Layer 5 of a small transformer language model trained on English Wikipedia (8 layers, counted from 0, width 128).
A neuron's activation on a vector x is GELU(weights . x), where the dot is the dot product.
The model reads these tokens: " with" " s" "ch" "o" "ol" "s" ".\n\n" "===" "C" "or" "p" "or"

The vector x that enters this layer's MLP at each token. A number n stands for n times 0.011.
0 " with": -60 -147 -1 -143 110 22 -10 103 -79 28 178 -48 -123 -39 -64 75 -50 -163 195 223 196 140 189 118 -14 123 134 72 111 97 63 133 99 -166 -135 174 -146 63 191 115 123 -189 151 22 -6 -18 -261 30 -20 -41 -43 117 120 126 -92 -8 -3 50 -154 -12 58 5 -51 -177 -10 -5 21 -34 42 -10 -341 51 -28 118 -102 49 -4 -208 -182 55 -71 97 96 69 -84 -126 178 -80 -49 199 24 9 90 3 -53 67 75 -194 -317 -383 198 302 -160 156 237 -63 -378 -90 -242 -133 -105 79 121 -193 -71 27 55 101 -118 -161 152 13 85 -65 9 -135 167 55
1 " s": -155 16 41 -82 66 -45 -28 16 -26 73 -35 -25 31 -32 -20 -59 -115 -79 75 -85 -43 146 159 -20 -56 71 85 -151 111 53 27 194 -35 20 -87 100 2 169 173 151 22 16 268 -20 -53 -206 -72 97 -80 -109 -127 89 234 -195 -29 -80 70 -48 -200 -53 136 115 103 9 14 -6 -21 -84 31 149 -174 -224 116 248 -50 63 -217 -257 -21 -45 123 34 238 -191 -14 -120 -2 12 -284 85 -4 -28 -227 -37 62 48 -160 10 -58 -199 249 430 100 102 231 -28 -373 32 104 -64 -24 168 12 24 -157 66 -11 -41 -176 110 96 -71 -67 -132 -11 89 -34 186
2 "ch": -73 169 -119 69 -148 88 114 35 -151 -48 83 -136 214 -57 36 -75 -145 -180 249 -188 -106 27 80 -27 26 193 215 -238 125 -19 -177 83 22 65 23 59 -150 45 89 92 14 37 66 234 -173 -240 -4 187 38 104 -82 121 186 -189 -45 -93 118 46 -167 -9 -160 -69 -10 -140 239 79 -29 -73 106 104 -170 -136 -156 242 -81 58 -156 -300 71 28 3 -127 305 -168 6 -20 114 -93 -36 21 146 -6 -15 -333 94 63 -168 -98 -205 93 268 308 47 155 -12 -49 -77 -75 55 -64 -204 77 173 65 -73 248 62 94 64 60 -55 -6 -86 31 -100 -77 -324 141
3 "o": -75 -15 69 -128 129 137 -96 54 -116 3 101 102 64 44 -99 36 -79 -76 261 -57 -60 -114 9 -31 46 196 -112 -7 94 -158 8 153 24 19 7 112 -12 173 -113 108 -138 -138 -30 13 -69 163 -89 86 38 239 11 -146 131 -183 -52 116 41 -83 -267 87 -17 -103 102 -34 94 -75 127 -154 217 65 -163 44 -114 275 144 -56 125 -283 -16 148 -54 -131 215 145 169 191 -91 -71 22 64 -231 257 -127 -204 -71 44 96 -90 -173 97 38 496 -53 -25 -168 50 -76 -324 -209 83 148 -255 -108 9 -63 -26 282 -89 6 52 -21 -156 -177 101 51 -147 -72 27
4 "ol": -146 22 -195 80 -194 144 57 110 5 83 294 -208 26 -19 -54 -67 197 2 145 -6 -45 240 7 -45 -252 -38 87 -13 12 -97 95 202 67 -161 -83 305 -167 49 100 -137 72 56 -28 14 97 -24 -179 -9 -34 160 -83 -146 102 -83 17 -264 43 -46 -385 24 79 91 286 233 46 48 175 -213 104 -34 -224 120 -175 195 -54 -17 -160 -197 50 -64 -57 -36 25 -109 -22 -103 -147 -188 -11 -21 14 135 17 292 131 54 138 132 -32 97 223 202 39 46 -25 80 -262 69 -19 3 -147 -240 -57 -125 30 18 282 -128 -40 2 -12 -86 -20 -134 16 -100 -11 27
5 "s": -272 -111 -12 11 -33 -25 -137 156 -13 173 153 -245 -118 -17 -213 210 63 -22 87 17 -125 93 177 -68 90 -57 40 -34 139 -6 152 106 -150 -42 1 234 -78 24 -37 -188 -141 43 129 127 -48 17 -24 -16 -57 106 115 94 265 -52 -87 -102 201 2 -296 51 278 179 109 -21 -31 -238 -153 -29 56 138 -14 -107 -67 92 -150 18 -108 -133 63 -119 -154 -91 93 74 80 -236 -53 -22 -46 220 78 274 -145 87 65 53 182 111 8 -15 -107 80 38 118 103 -56 -403 -86 41 -146 -302 -88 -135 -72 -183 -74 274 136 -163 26 62 -95 38 -17 -85 167 18 149
6 ".\n\n": -62 -50 -303 66 112 -98 201 149 -7 -37 -1 52 -99 -100 -81 -127 -74 -17 292 137 80 -109 -17 -65 158 7 -4 -101 75 108 -7 139 12 -16 7 78 -50 222 8 66 -60 100 -56 -139 239 -121 -312 -150 10 -20 -107 128 100 -6 -204 151 44 26 33 266 -63 -20 -37 21 -277 -13 224 -420 17 -12 66 95 73 221 -123 2 154 -82 -37 -169 -115 -225 205 -20 -46 69 219 -25 -134 47 -8 -18 -57 70 0 -82 -68 -33 -17 -182 229 235 8 -35 -58 -15 162 -165 38 -54 -54 -81 -156 -70 -149 66 230 204 -65 -52 -166 110 414 -34 -141 62 52 -55
7 "===": -103 100 -212 241 139 145 71 206 20 -101 -94 26 -55 -33 -76 6 -141 186 145 126 131 66 244 5 -27 9 -155 86 24 -13 -49 17 -58 16 233 87 3 99 114 -131 22 52 -32 12 178 -140 -63 -148 -169 -61 -272 209 99 19 -250 48 125 193 29 85 -23 106 26 170 -192 -64 166 -102 51 51 102 64 -10 49 -97 -96 80 -171 -76 -95 -292 38 165 -119 -30 -81 123 147 37 -137 8 -107 -237 -24 122 76 -72 -208 132 -207 134 185 141 -51 -139 46 -24 -360 139 152 0 133 65 -184 -273 -16 5 21 -85 68 -100 159 238 -142 -106 -72 -269 24
8 "C": -137 -184 -100 24 -151 4 192 134 42 -83 -27 104 87 33 -116 -46 -95 146 165 -118 -150 -37 281 310 -17 85 53 -158 258 39 -152 296 -86 99 129 -193 18 127 68 92 64 7 90 94 26 -5 -52 -208 0 -110 -186 97 -100 117 14 -23 -53 169 -11 13 -54 177 147 -62 -37 43 83 -230 -28 135 133 22 -11 299 -316 -129 -51 -170 -46 -139 -129 -63 35 -25 -74 156 117 179 -17 -119 53 -4 -42 42 9 98 -99 -54 144 69 140 100 90 64 -27 8 -447 51 -36 77 62 -162 -310 -193 -32 -52 37 133 -175 -73 -94 40 158 -162 -21 3 -69 130
9 "or": -215 -55 -57 221 117 84 -34 -71 101 -137 8 36 280 29 42 -167 -12 -141 168 -13 22 -131 139 117 -35 124 -73 -149 94 -186 -8 161 -124 67 -39 6 57 137 -31 83 21 -152 137 98 -107 -191 -92 -135 180 148 -49 12 -60 -40 36 16 -8 263 -118 103 -48 98 277 145 -271 -93 22 -73 94 22 -236 116 2 -157 322 -114 16 -75 -60 -336 133 -475 251 146 141 12 53 197 -128 48 -86 280 -50 -56 -182 13 -156 129 2 -379 112 78 66 82 91 -4 -26 138 -28 14 12 112 26 -218 41 -163 148 -68 -120 143 -46 -200 43 -158 -147 37 -49 -31
10 "p": -4 -66 43 70 86 92 -232 85 111 -204 45 88 -125 76 -12 20 -111 106 34 207 108 -12 149 87 -102 113 -183 -239 235 -32 -5 143 -179 -117 -18 -157 121 42 88 82 -43 -44 283 67 38 55 -111 -191 6 151 89 129 110 98 126 74 8 31 -77 180 202 47 176 20 -238 -151 1 -16 48 276 127 65 -259 55 17 -337 66 -107 26 -156 81 -173 -39 -16 130 15 -67 -61 -208 147 9 -109 71 -19 21 45 -21 209 55 -192 -222 -15 161 -44 -114 4 -178 -32 -17 -366 -22 -100 -120 -245 127 45 143 37 -160 213 -23 -228 -110 127 152 95 -282 -240
11 "or": -262 84 48 236 -155 -72 -200 48 15 16 -81 127 115 32 49 9 164 -95 50 -88 82 -40 164 222 -150 -157 61 21 67 -239 -75 77 -219 -114 94 -16 -37 77 26 -100 -169 -102 144 -129 -12 43 -31 -130 130 97 68 189 6 -62 67 94 -76 201 -132 150 -4 288 252 200 -224 66 -66 8 -24 69 -326 -98 142 -241 102 -189 -42 -1 61 -59 230 -97 86 21 29 135 139 3 -66 203 56 91 -5 -274 -191 -1 -72 16 -109 -249 140 3 177 147 -73 -167 -148 33 -26 -63 31 -127 -172 -115 -118 -142 300 143 80 252 133 -303 -47 -37 13 102 -39 -117

Each question shows the input weights of one neuron of the MLP. A number n stands for n times 0.00082.

n400: -3 71 -79 91 -46 -19 66 69 -133 58 -80 123 120 -92 89 -51 -89 162 -74 -168 -112 -18 -38 -124 62 -64 -83 40 -114 18 32 -46 103 -33 110 -199 149 -51 12 -42 53 -31 -104 99 91 25 197 108 37 -109 11 -64 76 42 -86 -141 -62 0 -89 -158 -93 -64 28 185 -134 163 -55 6 72 53 58 47 54 -116 -23 -76 -185 -48 -223 146 -19 -9 64 -15 14 -147 -84 -109 -159 77 -83 -30 -37 -107 84 -109 -204 -96 67 137 129 17 -102 -83 49 128 32 64 -9 -53 -64 129 108 217 222 136 -126 -73 -128 84 45 62 70 48 119 65 -40 110
Its two highest activations, in order, are on tokens 2 "ch", 1 " s"

n331: 51 -201 17 177 150 -6 55 87 0 120 32 144 0 71 -6 93 -129 -74 -21 -15 127 105 -12 42 -37 -182 53 187 -78 145 188 46 67 -25 -45 -18 33 -125 87 43 17 49 70 -29 -166 -94 53 97 -158 47 258 73 -87 -12 0 41 -28 40 3 -11 3 92 -169 -21 -186 12 41 -8 -27 84 74 -55 -3 -93 20 177 -123 301 36 -75 -25 36 -104 107 -80 91 36 6 -226 92 -74 -133 -21 53 -108 57 112 -9 -97 -134 -22 51 -22 -30 -64 33 113 58 -112 -106 -94 -75 103 -90 -9 -72 14 -146 -166 -65 -245 -15 -27 48 -181 -96 -14 82
Which token does this neuron like most? 0 " with"

n472: -102 -71 90 42 -70 61 -98 -108 15 52 -225 -3 16 162 -76 -137 157 -27 -42 59 236 69 -45 -145 -49 -180 -158 0 -132 -142 333 224 -70 -15 -55 64 60 -44 -29 20 0 51 -157 26 17 -18 117 48 126 19 -13 29 0 116 88 -77 -170 -14 16 -28 20 -73 111 35 123 149 -64 221 168 -149 121 -6 -87 -127 19 23 -186 10 -169 23 27 -115 -47 49 -149 82 -7 -21 -16 103 -87 -198 57 74 -95 -60 30 -43 -77 -160 162 3 18 -35 -79 88 44 70 50 -170 46 50 138 -112 -97 135 -108 -31 203 117 -40 -143 150 -89 -256 -173 -15 22
On which three tokens does it fire most, strongest first? 9 "or", 11 "or", 4 "ol"

n195: -17 -62 -79 -127 9 -25 -190 120 94 25 -53 -12 -122 -36 -81 21 49 16 118 -42 6 -69 3 -90 -76 61 -30 29 -6 -3 113 -68 -85 132 3 114 -49 216 39 64 -128 -9 8 -108 -103 -63 3 -134 5 44 -60 -126 41 57 122 178 164 -56 86 -138 51 -47 -153 150 -119 124 -189 134 123 -25 -37 -175 -85 -76 43 -64 91 187 -42 125 -107 42 -180 -12 19 44 6 -28 -119 0 56 -132 146 35 -274 130 -35 113 -143 -67 -18 -142 11 -51 49 173 -97 202 79 -19 -148 126 -76 127 -24 -139 -41 42 81 -25 -103 -130 -9 24 50 74 31 124
On which three tokens does it fire most, strongest first? 11 "or", 10 "p", 5 "s"

n43: 114 -215 38 153 -53 -24 100 -75 -59 43 28 -28 -3 66 -24 -32 157 92 48 38 176 -101 126 68 98 17 28 36 52 14 81 97 -117 50 9 -6 190 11 -144 -105 -113 -3 19 146 90 156 -51 3 124 80 -8 96 -64 46 -149 107 -16 -71 11 87 11 38 27 57 -59 79 -59 51 32 75 53 -104 46 -212 -22 -97 -78 -103 -86 6 -186 -165 -132 219 -35 63 12 3 20 22 145 -3 -23 -259 -3 -17 29 -16 -79 134 -142 -33 -98 41 31 17 83 112 -9 90 -61 -39 113 -69 -53 81 -5 99 8 -3 -55 -274 -32 -125 66 -170 174 -62
Which token does this neuron like most? 11 "or"

n132: -42 6 57 -177 -35 -3 -64 73 -91 100 11 87 83 72 -65 -157 81 107 -88 -133 22 -127 34 -161 -45 122 12 -18 -54 -19 89 101 16 -76 -138 163 0 102 -44 22 -115 72 -231 -120 -51 55 129 83 -155 87 148 -173 -223 -60 -9 49 69 -29 -47 -12 -22 -56 -103 124 90 51 9 -41 114 6 149 89 -87 12 -31 215 -199 50 -19 0 96 48 -90 -125 -152 73 -66 -44 -24 217 -68 149 121 -109 -79 -102 -37 108 -25 50 -10 -54 79 -82 119 151 71 68 99 167 -54 -61 194 101 -29 6 -87 165 159 -12 -182 85 234 -203 34 -36 -128 -149
On which token does it fire most, and how strongly? 4 "ol", at about 0.43

n6: 110 -86 -69 -3 162 79 -122 173 -27 -11 34 29 -97 241 -11 -137 101 75 -38 -27 20 -50 83 80 -108 -9 -122 25 32 130 77 16 205 165 -73 -6 15 -67 -100 77 -170 -173 -11 109 -59 124 31 40 -144 -58 45 -69 -48 -68 -25 -43 33 -15 29 14 23 -93 48 -55 -152 0 -91 -52 -18 -93 -115 100 0 -139 -82 119 -197 111 -55 32 -84 24 -24 -139 -38 9 -74 -66 91 -3 -179 -15 -51 -107 -82 -124 5 -6 -49 34 -145 11 -50 95 216 -32 158 -111 9 159 -30 62 29 322 -137 101 -62 -30 -142 -55 119 93 57 41 -6 -37 105 169
Which token does this neuron like most? 0 " with"

n276: 11 -124 -123 -102 -79 -102 -40 110 157 132 29 131 -72 -65 -136 -89 -37 8 -150 -54 -85 42 -66 -120 -48 -126 -32 -51 -78 158 -26 46 90 -66 -100 75 39 -226 -36 160 75 -58 -3 -15 69 16 12 -133 -34 -88 57 26 -37 237 -207 6 11 153 -147 -87 15 19 103 6 39 72 -95 -36 113 -113 -6 69 42 -8 155 236 -12 118 80 255 44 -12 -118 44 182 -149 -42 -58 -81 168 -50 48 -70 -182 47 -120 27 -65 64 19 -287 -14 -93 21 115 30 80 67 165 -25 -102 -6 49 108 -6 -24 -19 3 35 -145 -33 -38 82 -3 24 22 115 11
On which token does it fire most, and how strongly? 5 "s", at about 0.49

n44: 185 44 3 8 25 -37 115 25 -20 87 25 81 108 -55 -106 -174 -5 0 -60 100 74 -136 -166 -180 120 -29 -14 -37 -72 -104 91 3 87 -43 -8 51 56 -24 -11 -174 72 91 106 -30 131 -99 17 35 56 -210 -223 -122 -67 98 69 5 3 94 -139 63 188 -10 -96 -3 -17 -14 3 -34 -28 162 71 51 -199 91 -72 37 58 30 -44 -69 41 17 -8 90 8 95 89 -62 -80 -11 -3 53 36 101 108 -78 -50 -34 -5 214 -140 -176 22 -90 35 36 55 -23 162 81 28 32 19 43 -87 17 13 -23 56 52 -296 -74 -45 17 -93 103 -125 -109
On which token does it fire most, and how strongly? 6 ".\n\n", at about 1.2

n98: -99 76 136 22 -51 173 182 6 -26 -8 72 98 -116 50 106 100 -19 23 -88 -95 -36 -6 22 45 236 91 140 -123 -73 118 -56 18 70 5 22 -30 65 -129 -19 -73 -18 -123 -193 -8 118 20 49 -41 -29 -25 21 103 -191 -50 98 73 68 9 170 -168 -69 -41 -37 156 -79 -110 -173 81 223 -18 37 -24 -90 24 -48 -11 -17 -97 3 153 -67 -47 -57 -71 -54 -41 114 -31 -59 -53 8 -145 27 36 0 20 35 -68 38 29 -89 -159 -12 38 57 144 -55 17 11 168 -17 88 -46 115 -54 -59 -140 -18 -51 31 48 -141 57 3 -297 40 73 -34
Which token does this neuron like most? 8 "C"

n177: 106 66 69 -192 136 -3 120 -88 -149 -93 -122 -140 -83 -30 -153 -88 -6 -56 -21 64 21 -40 -118 -43 20 -44 -3 12 -186 9 -15 72 0 81 166 -134 12 -66 33 15 6 107 -66 95 98 8 226 89 45 12 15 -48 -62 0 -14 110 95 50 159 -69 91 76 -6 84 19 101 24 57 -55 107 197 -130 -158 -29 -47 65 -153 88 -94 58 31 131 68 -84 -45 -89 177 -201 -21 107 30 -73 74 246 -30 58 -227 -147 -74 39 3 -26 169 -93 106 -103 63 99 6 54 132 -79 -6 -47 -99 83 -98 -91 130 91 12 3 6 -104 120 -224 -120 226
On which token does it fire most, and how strongly? 7 "===", at about 0.12

n298: -124 74 27 78 34 20 19 22 -13 -71 -80 69 71 25 24 -143 5 90 -84 -105 -158 34 11 77 16 -95 108 149 -76 -53 46 41 -60 -215 -117 -170 168 16 -160 -60 -108 -44 37 0 -150 116 138 -179 49 -8 46 -8 -41 -68 44 -55 80 -17 6 40 -36 10 29 -224 -37 51 -145 -34 31 -44 107 -228 -59 -114 -33 112 233 246 -28 -56 10 59 46 58 102 38 79 168 -114 -22 19 -11 -51 3 -90 34 -102 72 -14 57 32 -24 -109 38 112 65 48 37 159 9 20 73 55 -76 -123 207 -103 -100 57 -21 -17 142 49 -139 -31 96 82 5
Its two highest activations, in order, are on tokens 9 "or", 11 "or"

n345: -43 130 -71 127 -6 95 47 83 40 -83 -67 82 -37 109 -10 107 28 12 35 24 -40 43 47 -69 -23 65 -128 -65 -184 -53 159 135 63 -206 0 -47 71 -23 -118 -27 -106 28 116 63 -185 94 -34 -74 59 -45 31 -103 -10 -24 75 68 -31 -44 133 -56 65 -33 -14 34 118 109 10 119 -19 5 -111 -8 -3 18 97 121 -195 -54 -56 -13 35 41 -173 -160 110 -51 -51 8 -83 -18 -125 -30 -21 -122 46 -49 -71 36 -21 57 6 -95 181 -17 -71 16 -22 -146 -8 216 96 -170 68 137 30 209 -79 -68 -34 -3 -14 99 211 -19 32 -78 66 -122
Which token does this neuron like most? 3 "o"

n422: -38 88 173 -29 -21 -109 -25 84 -27 146 31 114 -139 20 -81 139 50 -37 161 96 261 58 -56 -102 -82 -101 66 95 -32 -9 -76 223 62 121 -265 -11 83 8 171 112 -43 45 -11 -68 -173 -134 253 165 -56 -86 -56 11 -110 29 27 97 25 -63 115 58 44 54 3 -20 6 44 -156 5 -20 -76 -33 17 -52 -49 28 27 -43 -87 -121 87 80 -12 50 35 32 -94 26 38 -28 33 100 -6 -23 -55 -139 -209 -66 -171 82 49 -36 -91 55 102 -85 -52 58 62 9 172 -147 176 -9 178 24 -62 -144 -27 -48 -65 -29 87 36 88 0 187 -44 36
Which token does this neuron like most? 1 " s"

n384: -80 12 77 87 64 -115 -170 -13 -103 -70 -79 -10 -109 285 30 98 -103 48 -120 -86 52 128 -83 -71 269 3 -97 -28 -138 148 -3 -161 -20 130 -13 74 -83 -59 -59 -236 -76 68 37 29 83 51 175 77 189 -104 -3 -106 6 -23 134 135 22 108 252 -185 -203 -73 -265 -26 -97 -66 -102 -18 178 76 37 38 -28 -37 -22 73 21 72 166 49 -9 59 -27 -6 36 38 -10 113 162 -6 -6 -201 -86 -94 59 0 -77 -239 -19 90 125 -234 -118 -150 -19 78 35 -204 -93 102 70 104 -19 47 133 -3 6 -3 63 135 63 -65 -73 -69 -104 -10 -31 154
On which token does it fire most, and how strongly? 7 "===", at about 0.22

n406: 52 -64 -35 -69 210 -99 -47 37 -60 -46 38 72 -111 36 -60 52 18 -34 -61 -25 121 -58 -33 -6 136 59 -42 83 -117 184 42 -75 68 -62 -52 30 205 -50 -21 31 57 -54 -40 -183 -235 -82 -83 66 38 -21 203 33 3 -12 100 84 -20 -73 6 205 -24 40 -44 -205 6 183 42 89 -176 51 69 -90 -79 -145 149 97 -190 -34 250 101 17 -55 -75 82 -114 -10 12 6 95 -26 -103 65 13 -45 -141 -22 -131 23 -225 127 -79 216 -3 213 161 -73 102 -97 84 274 121 18 63 22 -28 6 -104 72 -98 52 50 -64 -31 -80 -79 29 162 -3
Its two highest activations, in order, are on tokens 0 " with", 3 "o"